Layer 14 of a small transformer language model trained on English Wikipedia (17 layers, counted from 0, width 96).
Take only the direct path to the model's output, skipping the later layers: a vector added to the residual stream pushes a token's score in proportion to its dot product with that token's output vector.

Output vectors of the tokens that the questions are about. A number n stands for (n - 128) times 0.012.
"anc": 102, 59, 90, 113, 127, 99, 120, 105, 145, 166, 85, 103, 109, 107, 109, 79, 128, 160, 144, 165, 141, 98, 119, 169, 116, 115, 112, 124, 115, 118, 135, 134, 67, 143, 80, 110, 106, 185, 116, 103, 166, 162, 119, 124, 118, 42, 105, 136, 115, 211, 112, 95, 168, 145, 160, 135, 157, 77, 67, 155, 208, 102, 93, 172, 150, 181, 91, 92, 152, 134, 154, 100, 130, 113, 95, 170, 184, 122, 165, 120, 112, 151, 124, 85, 140, 130, 133, 178, 177, 136, 203, 151, 126, 171, 156, 97
"ife": 160, 155, 147, 92, 122, 167, 170, 154, 205, 175, 108, 128, 109, 95, 109, 123, 42, 139, 131, 134, 126, 92, 166, 126, 123, 116, 127, 157, 145, 108, 140, 77, 58, 133, 76, 164, 81, 137, 167, 81, 175, 187, 81, 160, 64, 81, 182, 74, 159, 90, 115, 165, 18, 78, 188, 81, 169, 134, 113, 149, 139, 146, 142, 236, 158, 133, 58, 75, 107, 145, 166, 111, 94, 154, 68, 148, 71, 79, 119, 166, 100, 127, 196, 195, 85, 112, 132, 127, 133, 129, 134, 131, 123, 200, 163, 157
" United": 112, 141, 97, 65, 83, 66, 143, 148, 97, 145, 149, 117, 88, 106, 130, 145, 120, 163, 137, 122, 145, 106, 161, 207, 112, 126, 134, 149, 135, 143, 110, 152, 142, 117, 130, 66, 125, 110, 85, 98, 133, 130, 111, 139, 166, 120, 146, 154, 126, 198, 139, 115, 104, 195, 129, 93, 153, 111, 142, 92, 140, 129, 83, 162, 123, 165, 142, 100, 168, 109, 112, 145, 99, 152, 149, 153, 101, 89, 97, 123, 102, 99, 165, 143, 132, 159, 138, 160, 138, 129, 129, 114, 121, 140, 112, 144
"pis": 114, 142, 226, 61, 103, 132, 84, 113, 201, 148, 138, 204, 150, 79, 142, 39, 172, 179, 127, 54, 139, 139, 64, 93, 124, 147, 150, 121, 161, 85, 137, 109, 151, 144, 139, 112, 95, 170, 115, 89, 127, 232, 98, 105, 75, 156, 125, 117, 149, 98, 118, 134, 110, 194, 120, 152, 161, 90, 112, 139, 154, 130, 107, 233, 111, 111, 87, 148, 143, 146, 129, 129, 60, 146, 142, 134, 55, 140, 100, 163, 167, 50, 81, 153, 131, 125, 163, 148, 204, 127, 114, 148, 102, 118, 59, 125
" St": 127, 141, 147, 160, 62, 121, 133, 145, 102, 144, 103, 152, 110, 168, 119, 122, 118, 114, 125, 98, 123, 138, 134, 107, 131, 111, 140, 143, 130, 121, 132, 109, 123, 116, 161, 128, 121, 155, 126, 141, 106, 115, 145, 116, 140, 146, 117, 84, 109, 130, 143, 151, 105, 110, 135, 119, 120, 96, 127, 89, 150, 145, 133, 129, 157, 96, 132, 116, 140, 142, 121, 140, 135, 109, 126, 136, 142, 143, 135, 130, 137, 126, 135, 150, 115, 134, 140, 147, 133, 154, 98, 149, 130, 121, 124, 138
"anguage": 92, 165, 166, 103, 132, 107, 181, 73, 177, 213, 115, 125, 137, 125, 96, 105, 110, 170, 146, 136, 175, 148, 94, 209, 100, 166, 119, 146, 121, 100, 186, 127, 98, 113, 49, 126, 156, 157, 138, 60, 161, 157, 72, 172, 110, 174, 125, 30, 140, 180, 133, 125, 70, 96, 105, 60, 140, 78, 77, 171, 102, 126, 82, 193, 133, 157, 106, 40, 132, 171, 221, 100, 55, 156, 124, 140, 37, 93, 115, 173, 130, 123, 215, 191, 157, 109, 111, 113, 169, 160, 85, 111, 125, 145, 89, 157
"reat": 145, 130, 180, 94, 92, 199, 116, 123, 127, 152, 118, 123, 168, 149, 61, 149, 169, 194, 80, 151, 122, 56, 115, 144, 120, 152, 98, 152, 120, 100, 192, 121, 61, 125, 47, 132, 171, 111, 112, 92, 155, 188, 124, 84, 83, 54, 141, 146, 120, 83, 85, 131, 170, 164, 155, 51, 173, 167, 84, 128, 115, 106, 153, 119, 151, 132, 48, 88, 183, 113, 156, 114, 117, 172, 191, 110, 129, 141, 113, 150, 141, 108, 195, 140, 175, 108, 82, 182, 168, 135, 97, 81, 160, 114, 129, 124
"til": 70, 173, 173, 95, 145, 152, 146, 96, 187, 78, 118, 90, 75, 106, 63, 50, 138, 151, 93, 138, 202, 125, 79, 173, 127, 145, 101, 80, 181, 53, 161, 160, 144, 180, 70, 122, 165, 149, 135, 155, 110, 204, 147, 125, 92, 160, 143, 138, 166, 68, 144, 95, 113, 120, 195, 106, 143, 134, 65, 94, 136, 159, 132, 133, 142, 141, 113, 126, 176, 193, 95, 121, 105, 145, 138, 68, 127, 141, 161, 59, 49, 95, 104, 164, 181, 138, 116, 88, 147, 131, 124, 118, 195, 132, 105, 184
"forman": 118, 183, 196, 102, 145, 86, 87, 119, 192, 100, 140, 97, 70, 158, 121, 50, 129, 180, 151, 99, 167, 84, 113, 153, 126, 93, 156, 134, 162, 136, 174, 121, 94, 154, 33, 108, 184, 173, 118, 97, 141, 180, 145, 103, 106, 79, 189, 131, 154, 192, 126, 77, 114, 175, 180, 29, 141, 118, 86, 153, 104, 161, 111, 180, 174, 127, 31, 103, 122, 139, 149, 147, 137, 198, 182, 163, 71, 59, 24, 183, 141, 101, 79, 147, 84, 163, 162, 175, 154, 142, 110, 69, 109, 194, 55, 117
"ric": 113, 148, 152, 157, 68, 131, 93, 145, 157, 113, 17, 137, 163, 156, 123, 77, 151, 157, 45, 127, 110, 95, 134, 172, 120, 149, 122, 136, 89, 97, 134, 103, 117, 151, 89, 186, 149, 175, 63, 192, 137, 161, 202, 135, 109, 67, 167, 52, 175, 140, 187, 79, 175, 162, 161, 107, 126, 134, 84, 154, 67, 103, 85, 178, 143, 71, 114, 91, 154, 120, 94, 111, 178, 166, 138, 133, 125, 188, 107, 170, 112, 103, 135, 118, 166, 86, 123, 171, 198, 89, 105, 111, 122, 155, 124, 109
"ember": 97, 101, 56, 95, 61, 190, 73, 56, 161, 84, 31, 122, 69, 81, 113, 84, 178, 109, 171, 138, 94, 63, 123, 158, 124, 155, 79, 129, 102, 69, 140, 185, 69, 93, 86, 150, 180, 181, 137, 129, 174, 221, 68, 103, 82, 133, 133, 103, 108, 169, 237, 113, 106, 138, 124, 69, 166, 106, 149, 151, 63, 131, 148, 175, 195, 209, 122, 137, 180, 190, 145, 135, 172, 154, 124, 132, 113, 119, 72, 177, 117, 171, 164, 159, 151, 172, 106, 92, 132, 161, 107, 120, 161, 71, 205, 139
"elf": 139, 90, 116, 112, 122, 107, 84, 132, 204, 99, 165, 137, 127, 107, 166, 105, 113, 146, 105, 165, 149, 188, 114, 111, 127, 140, 147, 168, 97, 120, 201, 152, 46, 150, 58, 159, 50, 153, 93, 88, 174, 158, 87, 148, 125, 32, 180, 46, 182, 128, 161, 123, 119, 169, 236, 143, 163, 120, 100, 148, 140, 116, 100, 111, 128, 144, 139, 95, 196, 132, 189, 129, 61, 143, 216, 104, 5, 200, 82, 163, 67, 137, 155, 119, 125, 100, 101, 118, 75, 228, 99, 44, 147, 108, 190, 86

Output weights of attention head 1. The head adds the sum of these rows, row i times number i of z. A number n stands for (n - 128) times 0.0025.
o0: 142, 162, 122, 200, 129, 108, 161, 121, 139, 159, 154, 100, 107, 101, 145, 138, 182, 92, 162, 119, 87, 106, 147, 108, 93, 113, 157, 109, 98, 137, 79, 164, 148, 76, 165, 140, 177, 121, 123, 104, 100, 112, 185, 145, 156, 156, 101, 63, 81, 127, 156, 171, 137, 139, 98, 166, 149, 119, 116, 112, 124, 163, 126, 147, 114, 106, 180, 150, 78, 65, 154, 164, 98, 111, 101, 162, 87, 176, 146, 92, 101, 164, 151, 107, 145, 129, 113, 76, 137, 72, 120, 162, 118, 113, 103, 134
o1: 138, 133, 154, 122, 125, 161, 137, 126, 157, 153, 106, 106, 132, 121, 129, 155, 112, 142, 163, 153, 141, 137, 162, 132, 94, 129, 129, 101, 129, 183, 89, 124, 134, 148, 106, 121, 185, 124, 121, 204, 128, 130, 121, 171, 114, 100, 152, 120, 118, 116, 108, 82, 86, 152, 142, 137, 144, 134, 114, 161, 136, 140, 130, 58, 76, 93, 89, 177, 146, 143, 142, 84, 142, 173, 125, 151, 62, 107, 143, 102, 112, 135, 168, 122, 106, 105, 132, 95, 152, 91, 153, 116, 93, 125, 117, 130
o2: 115, 136, 111, 100, 143, 88, 124, 153, 154, 128, 121, 113, 103, 162, 129, 113, 99, 78, 78, 122, 141, 144, 140, 145, 87, 103, 132, 123, 96, 135, 135, 162, 124, 131, 142, 92, 147, 132, 133, 166, 140, 109, 136, 160, 104, 122, 121, 66, 107, 108, 54, 161, 169, 105, 162, 124, 181, 121, 188, 127, 120, 119, 149, 151, 122, 155, 172, 109, 131, 100, 109, 198, 113, 190, 76, 172, 101, 106, 95, 134, 128, 157, 147, 245, 147, 117, 143, 152, 119, 45, 75, 185, 119, 95, 115, 159
o3: 136, 65, 116, 93, 128, 160, 158, 123, 91, 86, 133, 149, 90, 101, 107, 145, 182, 148, 136, 141, 115, 91, 154, 143, 146, 124, 147, 139, 139, 148, 157, 128, 138, 119, 110, 118, 118, 166, 119, 155, 150, 45, 115, 82, 175, 101, 146, 154, 72, 106, 113, 138, 115, 87, 135, 133, 112, 147, 123, 112, 123, 149, 114, 150, 152, 126, 124, 161, 119, 97, 143, 134, 170, 97, 106, 105, 158, 170, 89, 97, 154, 138, 126, 133, 123, 101, 169, 118, 160, 169, 104, 192, 150, 147, 95, 144
o4: 98, 181, 102, 123, 133, 126, 132, 103, 142, 149, 153, 113, 106, 75, 99, 154, 124, 138, 118, 119, 107, 98, 92, 92, 162, 134, 169, 125, 128, 147, 122, 84, 118, 168, 129, 112, 148, 110, 101, 109, 157, 115, 104, 97, 158, 112, 126, 109, 137, 174, 157, 102, 109, 106, 198, 110, 114, 157, 145, 126, 104, 116, 132, 109, 134, 144, 125, 68, 112, 64, 150, 232, 130, 176, 160, 118, 114, 122, 138, 162, 119, 181, 155, 127, 132, 171, 111, 104, 135, 107, 98, 154, 118, 113, 152, 112
o5: 133, 149, 164, 103, 86, 200, 81, 89, 116, 71, 131, 145, 90, 162, 118, 179, 212, 127, 127, 115, 139, 175, 97, 151, 133, 128, 161, 115, 150, 143, 119, 128, 93, 104, 137, 95, 121, 128, 88, 139, 102, 115, 124, 111, 136, 160, 150, 145, 102, 130, 116, 149, 110, 130, 65, 134, 92, 102, 161, 136, 135, 108, 133, 147, 118, 101, 121, 119, 129, 107, 101, 141, 152, 120, 119, 176, 129, 157, 104, 118, 149, 101, 103, 116, 134, 184, 115, 140, 141, 185, 143, 124, 143, 120, 146, 129
o6: 155, 159, 154, 155, 132, 100, 98, 188, 142, 189, 122, 124, 171, 105, 141, 112, 121, 134, 118, 150, 140, 157, 120, 149, 99, 158, 167, 143, 121, 136, 110, 106, 126, 152, 101, 108, 163, 69, 138, 143, 91, 195, 112, 132, 104, 80, 142, 114, 160, 146, 72, 137, 128, 111, 82, 145, 71, 97, 93, 144, 123, 88, 142, 87, 117, 122, 111, 129, 121, 157, 130, 195, 152, 194, 139, 186, 66, 71, 146, 173, 86, 144, 127, 93, 93, 112, 141, 102, 118, 48, 122, 131, 151, 165, 110, 126
o7: 139, 159, 205, 213, 117, 159, 189, 109, 114, 188, 184, 123, 96, 141, 133, 158, 187, 102, 137, 118, 109, 142, 118, 124, 115, 131, 138, 166, 126, 127, 144, 146, 131, 188, 143, 171, 196, 153, 94, 124, 62, 166, 126, 134, 146, 163, 138, 110, 76, 106, 122, 96, 65, 119, 128, 141, 134, 102, 127, 96, 120, 161, 65, 115, 115, 106, 54, 114, 117, 75, 140, 194, 115, 142, 145, 106, 115, 106, 147, 118, 81, 104, 171, 150, 101, 127, 139, 86, 154, 53, 125, 141, 142, 115, 86, 103
o8: 113, 154, 116, 124, 95, 120, 147, 153, 158, 127, 137, 77, 70, 170, 127, 120, 148, 134, 61, 152, 122, 149, 175, 90, 46, 92, 82, 146, 134, 110, 160, 130, 58, 151, 147, 171, 125, 191, 127, 138, 89, 161, 143, 115, 152, 145, 144, 137, 83, 165, 147, 115, 98, 105, 149, 145, 126, 138, 144, 107, 138, 173, 186, 142, 111, 105, 56, 198, 120, 122, 108, 77, 130, 74, 120, 97, 193, 122, 128, 110, 114, 99, 155, 200, 134, 135, 120, 174, 130, 114, 140, 152, 144, 92, 129, 108
o9: 212, 132, 145, 155, 102, 108, 117, 168, 138, 132, 130, 114, 149, 105, 172, 136, 87, 100, 160, 100, 168, 124, 65, 200, 118, 128, 123, 127, 142, 165, 86, 106, 162, 100, 112, 142, 119, 63, 129, 137, 140, 157, 96, 120, 124, 115, 117, 92, 170, 155, 132, 159, 164, 106, 121, 94, 160, 87, 118, 140, 132, 93, 122, 160, 112, 179, 152, 127, 81, 97, 159, 118, 100, 166, 139, 120, 95, 128, 125, 141, 100, 149, 107, 112, 138, 134, 130, 137, 126, 115, 156, 108, 111, 117, 129, 135
o10: 94, 120, 153, 116, 74, 200, 133, 99, 112, 104, 144, 177, 103, 148, 64, 116, 98, 100, 92, 122, 116, 134, 154, 139, 226, 88, 141, 168, 134, 139, 142, 149, 112, 138, 127, 171, 130, 200, 129, 148, 148, 82, 105, 163, 102, 123, 152, 180, 129, 82, 126, 85, 141, 133, 166, 123, 108, 133, 118, 93, 203, 88, 84, 80, 138, 114, 109, 88, 134, 112, 122, 174, 111, 110, 99, 115, 145, 144, 91, 118, 146, 101, 144, 165, 103, 135, 161, 150, 147, 164, 120, 126, 154, 112, 109, 129
o11: 128, 210, 98, 126, 106, 139, 132, 132, 141, 129, 135, 139, 147, 116, 148, 109, 88, 125, 134, 101, 137, 135, 95, 109, 116, 150, 150, 60, 98, 121, 117, 128, 135, 161, 120, 154, 96, 115, 141, 93, 179, 109, 94, 120, 69, 147, 136, 115, 134, 131, 121, 130, 134, 138, 75, 132, 112, 134, 158, 126, 142, 121, 142, 143, 166, 147, 150, 105, 146, 116, 118, 221, 125, 116, 127, 138, 106, 113, 142, 92, 140, 96, 96, 112, 118, 193, 125, 129, 161, 117, 152, 110, 120, 149, 136, 119
o12: 112, 83, 167, 192, 117, 89, 182, 157, 122, 128, 132, 175, 132, 162, 67, 78, 111, 95, 52, 56, 95, 105, 179, 128, 153, 135, 149, 129, 106, 91, 116, 154, 159, 125, 175, 155, 118, 101, 145, 142, 98, 108, 112, 163, 123, 130, 134, 166, 62, 122, 188, 82, 121, 113, 120, 196, 167, 188, 101, 73, 165, 129, 123, 126, 129, 157, 100, 174, 129, 99, 130, 85, 129, 113, 144, 122, 137, 161, 122, 48, 170, 83, 111, 134, 145, 143, 135, 180, 141, 103, 124, 88, 151, 126, 129, 134
o13: 93, 103, 113, 73, 112, 138, 114, 135, 99, 103, 96, 113, 151, 101, 124, 139, 137, 149, 135, 122, 121, 92, 147, 104, 248, 107, 152, 116, 142, 129, 108, 182, 132, 154, 114, 113, 172, 145, 98, 162, 131, 96, 123, 148, 108, 119, 123, 130, 133, 106, 127, 119, 112, 65, 130, 135, 104, 94, 144, 133, 127, 108, 144, 158, 136, 173, 185, 135, 127, 124, 137, 153, 133, 114, 117, 78, 85, 143, 63, 118, 144, 159, 173, 136, 98, 125, 102, 182, 124, 130, 138, 153, 104, 139, 148, 182
o14: 95, 83, 130, 109, 150, 127, 152, 73, 116, 90, 127, 184, 83, 104, 108, 138, 130, 116, 108, 149, 133, 137, 161, 75, 206, 116, 107, 117, 196, 116, 206, 126, 140, 113, 149, 147, 88, 153, 128, 124, 138, 107, 142, 131, 131, 139, 150, 167, 103, 117, 164, 128, 150, 132, 127, 168, 110, 159, 121, 98, 141, 158, 125, 86, 96, 74, 121, 142, 125, 203, 114, 57, 137, 117, 146, 150, 123, 108, 127, 45, 149, 146, 143, 94, 122, 116, 147, 112, 122, 197, 87, 107, 113, 119, 138, 146
o15: 164, 147, 77, 144, 137, 161, 110, 116, 124, 116, 91, 177, 130, 121, 84, 147, 112, 116, 84, 128, 153, 146, 154, 100, 185, 105, 128, 145, 166, 159, 110, 192, 79, 125, 132, 141, 141, 134, 117, 153, 94, 156, 86, 119, 177, 127, 105, 114, 104, 92, 109, 82, 142, 103, 137, 142, 95, 136, 98, 149, 123, 129, 163, 128, 152, 169, 169, 208, 111, 109, 146, 108, 136, 93, 134, 108, 148, 66, 149, 80, 102, 97, 123, 118, 115, 106, 149, 118, 182, 148, 116, 126, 144, 70, 116, 157
o16: 128, 122, 188, 91, 139, 144, 123, 106, 152, 125, 159, 125, 100, 130, 110, 133, 104, 107, 114, 110, 153, 122, 126, 100, 97, 145, 89, 123, 125, 118, 135, 121, 116, 134, 150, 75, 140, 156, 138, 150, 138, 127, 112, 153, 102, 144, 140, 130, 139, 73, 71, 110, 100, 111, 116, 118, 121, 153, 156, 153, 141, 148, 152, 88, 118, 120, 92, 162, 129, 150, 101, 95, 119, 170, 148, 144, 81, 123, 156, 99, 178, 125, 122, 154, 130, 143, 83, 134, 150, 178, 158, 110, 106, 113, 131, 170
o17: 125, 126, 115, 142, 168, 67, 130, 138, 134, 155, 95, 125, 146, 152, 133, 158, 110, 128, 104, 158, 75, 138, 132, 156, 125, 127, 115, 117, 144, 115, 122, 158, 133, 94, 121, 137, 129, 136, 134, 170, 91, 134, 156, 113, 129, 127, 155, 153, 119, 185, 152, 135, 136, 147, 116, 148, 144, 88, 105, 131, 160, 98, 109, 119, 105, 140, 110, 103, 175, 141, 123, 162, 138, 91, 81, 166, 156, 120, 151, 151, 87, 108, 133, 131, 166, 124, 136, 94, 117, 126, 110, 125, 117, 135, 107, 107
o18: 135, 181, 153, 126, 124, 111, 103, 121, 130, 138, 189, 137, 148, 145, 139, 132, 155, 78, 170, 123, 124, 167, 120, 83, 101, 127, 109, 107, 130, 136, 127, 83, 130, 138, 141, 103, 106, 130, 132, 106, 140, 175, 128, 148, 148, 126, 111, 88, 137, 136, 130, 144, 107, 151, 97, 119, 110, 119, 124, 144, 105, 147, 141, 145, 129, 97, 92, 162, 143, 107, 153, 140, 96, 165, 106, 154, 69, 144, 165, 125, 131, 178, 135, 97, 135, 152, 101, 98, 97, 137, 128, 96, 100, 133, 120, 104
o19: 131, 105, 142, 141, 151, 133, 182, 133, 147, 134, 126, 99, 115, 161, 136, 87, 132, 150, 147, 77, 115, 104, 129, 191, 13, 115, 92, 107, 25, 108, 74, 121, 139, 123, 104, 176, 167, 96, 143, 158, 101, 130, 146, 116, 118, 146, 91, 84, 125, 144, 123, 123, 147, 147, 172, 158, 210, 168, 134, 139, 124, 146, 175, 90, 110, 150, 140, 148, 108, 101, 107, 89, 148, 99, 124, 137, 137, 119, 114, 148, 145, 93, 152, 166, 160, 86, 159, 154, 125, 111, 114, 145, 93, 120, 159, 129
o20: 150, 95, 122, 142, 87, 207, 135, 112, 133, 117, 119, 113, 96, 108, 163, 131, 205, 153, 191, 120, 76, 119, 168, 152, 160, 87, 138, 141, 121, 122, 156, 147, 131, 85, 94, 153, 164, 165, 142, 124, 150, 161, 152, 130, 131, 71, 80, 101, 119, 66, 115, 130, 131, 86, 91, 167, 88, 135, 114, 151, 130, 134, 133, 101, 91, 94, 120, 214, 119, 137, 111, 113, 163, 128, 91, 130, 71, 130, 94, 114, 168, 100, 167, 131, 134, 133, 124, 131, 128, 132, 147, 147, 142, 165, 80, 143
o21: 133, 159, 152, 189, 75, 140, 129, 143, 120, 220, 180, 142, 146, 148, 140, 67, 139, 139, 123, 20, 158, 153, 93, 102, 80, 122, 174, 132, 70, 140, 79, 134, 160, 176, 159, 145, 147, 100, 81, 150, 87, 93, 147, 143, 141, 157, 100, 44, 135, 116, 126, 122, 87, 138, 106, 126, 111, 97, 177, 117, 108, 160, 131, 160, 164, 164, 129, 154, 112, 66, 127, 204, 127, 106, 131, 128, 96, 133, 155, 163, 108, 121, 163, 124, 100, 127, 126, 94, 130, 68, 112, 152, 117, 115, 125, 146
o22: 134, 161, 182, 118, 130, 126, 106, 135, 95, 127, 180, 90, 77, 65, 155, 151, 108, 74, 125, 96, 84, 116, 100, 152, 95, 184, 143, 100, 133, 154, 121, 105, 96, 131, 108, 121, 111, 113, 104, 149, 106, 160, 109, 97, 173, 114, 98, 95, 140, 172, 165, 168, 132, 136, 147, 152, 123, 112, 123, 135, 121, 112, 177, 100, 119, 88, 116, 90, 157, 130, 112, 181, 119, 159, 83, 140, 119, 135, 173, 137, 135, 139, 113, 109, 142, 143, 165, 126, 131, 172, 132, 132, 126, 144, 139, 109
o23: 151, 173, 147, 128, 80, 158, 158, 157, 166, 124, 111, 89, 91, 147, 75, 156, 141, 113, 115, 113, 113, 100, 109, 161, 186, 112, 165, 102, 116, 156, 125, 113, 131, 144, 113, 138, 192, 128, 143, 127, 154, 100, 85, 196, 117, 127, 90, 100, 137, 123, 140, 130, 70, 113, 141, 82, 104, 108, 124, 112, 106, 115, 90, 90, 149, 134, 105, 115, 92, 105, 141, 186, 121, 159, 133, 92, 91, 129, 114, 129, 168, 127, 136, 137, 104, 162, 124, 162, 122, 83, 158, 119, 173, 172, 132, 139
o24: 119, 94, 120, 159, 112, 127, 115, 153, 107, 144, 136, 101, 112, 96, 140, 130, 131, 121, 112, 131, 90, 118, 168, 179, 150, 131, 149, 140, 116, 118, 132, 107, 107, 122, 94, 134, 116, 124, 141, 135, 158, 155, 82, 159, 158, 103, 79, 58, 107, 157, 175, 90, 122, 131, 169, 156, 127, 170, 121, 100, 116, 102, 133, 106, 124, 148, 148, 160, 111, 132, 125, 176, 139, 130, 131, 142, 121, 117, 88, 162, 129, 130, 126, 99, 120, 120, 186, 139, 153, 127, 120, 116, 162, 129, 104, 133
o25: 144, 119, 151, 132, 127, 112, 137, 141, 100, 148, 104, 136, 128, 128, 162, 98, 171, 139, 64, 96, 111, 119, 139, 134, 131, 122, 176, 102, 145, 169, 160, 136, 137, 161, 113, 134, 131, 119, 142, 150, 125, 129, 110, 131, 78, 140, 156, 134, 122, 121, 114, 159, 114, 125, 143, 111, 143, 114, 100, 101, 175, 133, 120, 137, 135, 94, 155, 134, 135, 134, 104, 103, 155, 107, 147, 128, 127, 121, 148, 103, 115, 163, 138, 128, 85, 59, 155, 101, 132, 150, 136, 117, 133, 130, 134, 90
o26: 87, 160, 145, 105, 80, 131, 127, 130, 109, 151, 140, 164, 119, 112, 98, 137, 128, 151, 155, 119, 180, 98, 94, 146, 95, 133, 150, 90, 128, 169, 99, 151, 86, 166, 103, 158, 150, 130, 86, 95, 157, 40, 149, 122, 82, 145, 158, 115, 113, 138, 180, 155, 83, 120, 81, 116, 89, 131, 134, 126, 97, 126, 167, 91, 171, 123, 87, 39, 143, 103, 120, 199, 157, 85, 150, 115, 120, 151, 151, 168, 164, 160, 152, 177, 120, 143, 118, 109, 123, 192, 109, 136, 117, 134, 138, 134
o27: 108, 99, 161, 91, 137, 128, 101, 148, 166, 159, 135, 127, 159, 158, 100, 148, 130, 134, 94, 122, 149, 96, 155, 191, 89, 101, 123, 134, 106, 149, 90, 134, 105, 124, 154, 95, 155, 121, 92, 216, 101, 140, 108, 134, 89, 110, 127, 123, 87, 167, 160, 138, 175, 112, 172, 107, 169, 168, 105, 126, 132, 66, 142, 148, 115, 69, 122, 74, 206, 116, 67, 36, 145, 104, 82, 194, 159, 104, 180, 119, 141, 103, 161, 143, 113, 148, 131, 155, 152, 138, 190, 84, 98, 57, 135, 99
o28: 158, 102, 81, 106, 135, 71, 112, 137, 143, 99, 110, 98, 130, 132, 144, 130, 30, 143, 108, 124, 178, 109, 108, 115, 191, 119, 133, 134, 121, 102, 91, 152, 113, 124, 146, 111, 120, 98, 130, 124, 162, 113, 179, 132, 192, 109, 137, 156, 166, 96, 162, 102, 164, 95, 146, 141, 110, 105, 137, 152, 120, 89, 160, 121, 127, 162, 204, 100, 112, 130, 135, 160, 136, 129, 106, 131, 106, 80, 105, 132, 116, 116, 134, 130, 121, 157, 146, 163, 116, 53, 202, 125, 114, 147, 112, 110
o29: 128, 119, 132, 151, 125, 121, 142, 81, 144, 138, 119, 155, 87, 136, 151, 107, 99, 133, 105, 109, 136, 143, 144, 114, 146, 137, 131, 114, 138, 134, 154, 97, 171, 148, 128, 150, 83, 147, 109, 159, 124, 116, 134, 146, 98, 145, 148, 167, 117, 118, 135, 104, 94, 161, 154, 163, 154, 130, 138, 109, 179, 114, 92, 151, 98, 100, 137, 112, 141, 186, 103, 89, 98, 120, 159, 111, 117, 100, 126, 88, 113, 145, 115, 102, 143, 139, 158, 107, 146, 128, 149, 109, 94, 134, 132, 102
o30: 118, 124, 71, 85, 136, 124, 129, 50, 125, 62, 89, 185, 43, 103, 138, 137, 173, 150, 126, 156, 150, 139, 160, 132, 193, 109, 154, 126, 172, 155, 147, 122, 75, 100, 134, 149, 96, 110, 149, 134, 190, 107, 147, 113, 95, 134, 164, 156, 116, 117, 132, 136, 166, 153, 118, 124, 133, 131, 137, 95, 145, 146, 92, 144, 109, 93, 174, 114, 105, 159, 71, 148, 125, 168, 189, 149, 132, 103, 77, 77, 89, 155, 124, 105, 124, 145, 136, 134, 104, 199, 67, 147, 117, 150, 137, 97
o31: 152, 92, 129, 178, 130, 89, 130, 130, 163, 131, 114, 130, 98, 118, 80, 154, 120, 121, 92, 120, 162, 102, 130, 137, 156, 138, 150, 125, 113, 183, 85, 138, 125, 110, 135, 116, 132, 97, 120, 148, 106, 57, 131, 118, 154, 78, 84, 164, 113, 140, 132, 165, 117, 108, 124, 98, 119, 133, 127, 125, 105, 136, 158, 100, 131, 105, 178, 196, 104, 128, 119, 99, 148, 117, 129, 131, 147, 127, 132, 119, 152, 158, 142, 110, 155, 164, 153, 145, 117, 106, 98, 139, 138, 143, 74, 126

Each question shows a token from some text and the vector z that the head gathered there. A number n stands for (n - 128) times 0.019.

" l": 119, 112, 125, 115, 117, 114, 147, 139, 112, 136, 138, 130, 114, 132, 136, 148, 139, 118, 105, 107, 141, 95, 123, 132, 143, 129, 102, 88, 137, 132, 131, 109
Which two tokens does it push up most, strongest first? "elf", "til"

" ": 111, 147, 148, 141, 154, 116, 138, 201, 226, 120, 126, 101, 101, 105, 118, 143, 153, 129, 119, 130, 130, 110, 136, 122, 116, 141, 158, 141, 98, 100, 144, 106
Pushed up most: "reat"

"ages": 109, 144, 152, 123, 166, 124, 158, 122, 148, 124, 139, 135, 91, 130, 121, 122, 145, 105, 128, 123, 136, 119, 147, 140, 137, 121, 141, 123, 140, 118, 164, 120
Pushed up most: "forman"

"ime": 124, 129, 128, 127, 136, 128, 128, 136, 155, 93, 119, 133, 125, 89, 122, 106, 133, 124, 126, 138, 119, 105, 130, 127, 142, 140, 141, 130, 74, 112, 139, 101
Pushed up most: "reat"

"ter": 134, 127, 128, 125, 123, 119, 140, 138, 135, 128, 136, 125, 140, 119, 142, 144, 121, 128, 124, 112, 127, 108, 124, 124, 131, 138, 102, 122, 132, 135, 139, 126
Which of these tokens does it push down most? "anguage"

" G": 153, 124, 139, 118, 139, 111, 123, 127, 166, 122, 110, 143, 170, 106, 114, 111, 106, 136, 140, 140, 113, 138, 143, 143, 159, 164, 98, 125, 111, 130, 122, 120
Pushed up most: "ric"

"ove": 125, 126, 114, 125, 116, 152, 151, 143, 87, 130, 169, 137, 143, 130, 134, 127, 125, 139, 129, 108, 134, 117, 132, 149, 141, 137, 128, 133, 120, 118, 111, 109
Which of these tokens does it push down most? "ember"

"ature": 124, 129, 122, 131, 142, 121, 128, 153, 136, 111, 144, 112, 128, 118, 133, 124, 126, 125, 129, 105, 131, 108, 118, 138, 131, 128, 127, 122, 110, 129, 129, 114
Which three tokens does it push up most, strongest first? "reat", "til", "forman"

"le": 126, 132, 149, 127, 141, 114, 146, 137, 148, 125, 121, 127, 111, 141, 120, 142, 134, 137, 125, 109, 124, 142, 126, 132, 129, 133, 119, 102, 126, 124, 117, 120
Which three tokens does it push up most, strongest first? "ife", "anguage", "forman"

"y": 141, 125, 110, 115, 136, 130, 112, 141, 133, 130, 131, 133, 136, 124, 141, 125, 130, 120, 143, 119, 126, 126, 135, 135, 126, 117, 126, 121, 129, 135, 123, 122
Pushed up most: "pis"

"ore": 93, 120, 140, 138, 128, 133, 129, 118, 149, 119, 148, 128, 120, 145, 115, 134, 134, 129, 107, 132, 141, 121, 142, 138, 116, 139, 109, 123, 126, 124, 120, 125
Pushed up most: "reat"

" |": 128, 153, 131, 137, 147, 100, 137, 141, 112, 134, 144, 125, 104, 120, 129, 121, 119, 120, 124, 122, 127, 125, 106, 128, 126, 129, 115, 117, 151, 140, 131, 124
Pushed up most: "ife"

"h": 173, 141, 89, 142, 163, 149, 123, 157, 112, 90, 140, 111, 146, 111, 159, 118, 97, 143, 133, 99, 128, 121, 149, 129, 143, 136, 138, 141, 131, 139, 157, 141
Which of these tokens does it push down most? "ife"

".": 146, 135, 108, 125, 138, 133, 128, 136, 117, 130, 133, 120, 141, 111, 153, 139, 120, 132, 127, 106, 125, 91, 143, 128, 140, 128, 112, 147, 126, 133, 133, 127
Which three tokens does it push up most, strongest first? "anc", "elf", "til"

"rick": 175, 171, 126, 142, 112, 148, 133, 147, 129, 118, 102, 118, 83, 136, 138, 135, 123, 120, 134, 132, 195, 139, 100, 146, 110, 128, 152, 95, 125, 132, 162, 164
Pushed up most: "ember"

"urs": 117, 134, 131, 123, 119, 110, 144, 143, 121, 138, 136, 123, 121, 143, 129, 131, 140, 112, 132, 111, 138, 136, 108, 132, 128, 135, 129, 107, 136, 136, 130, 116
Pushed up most: "ife"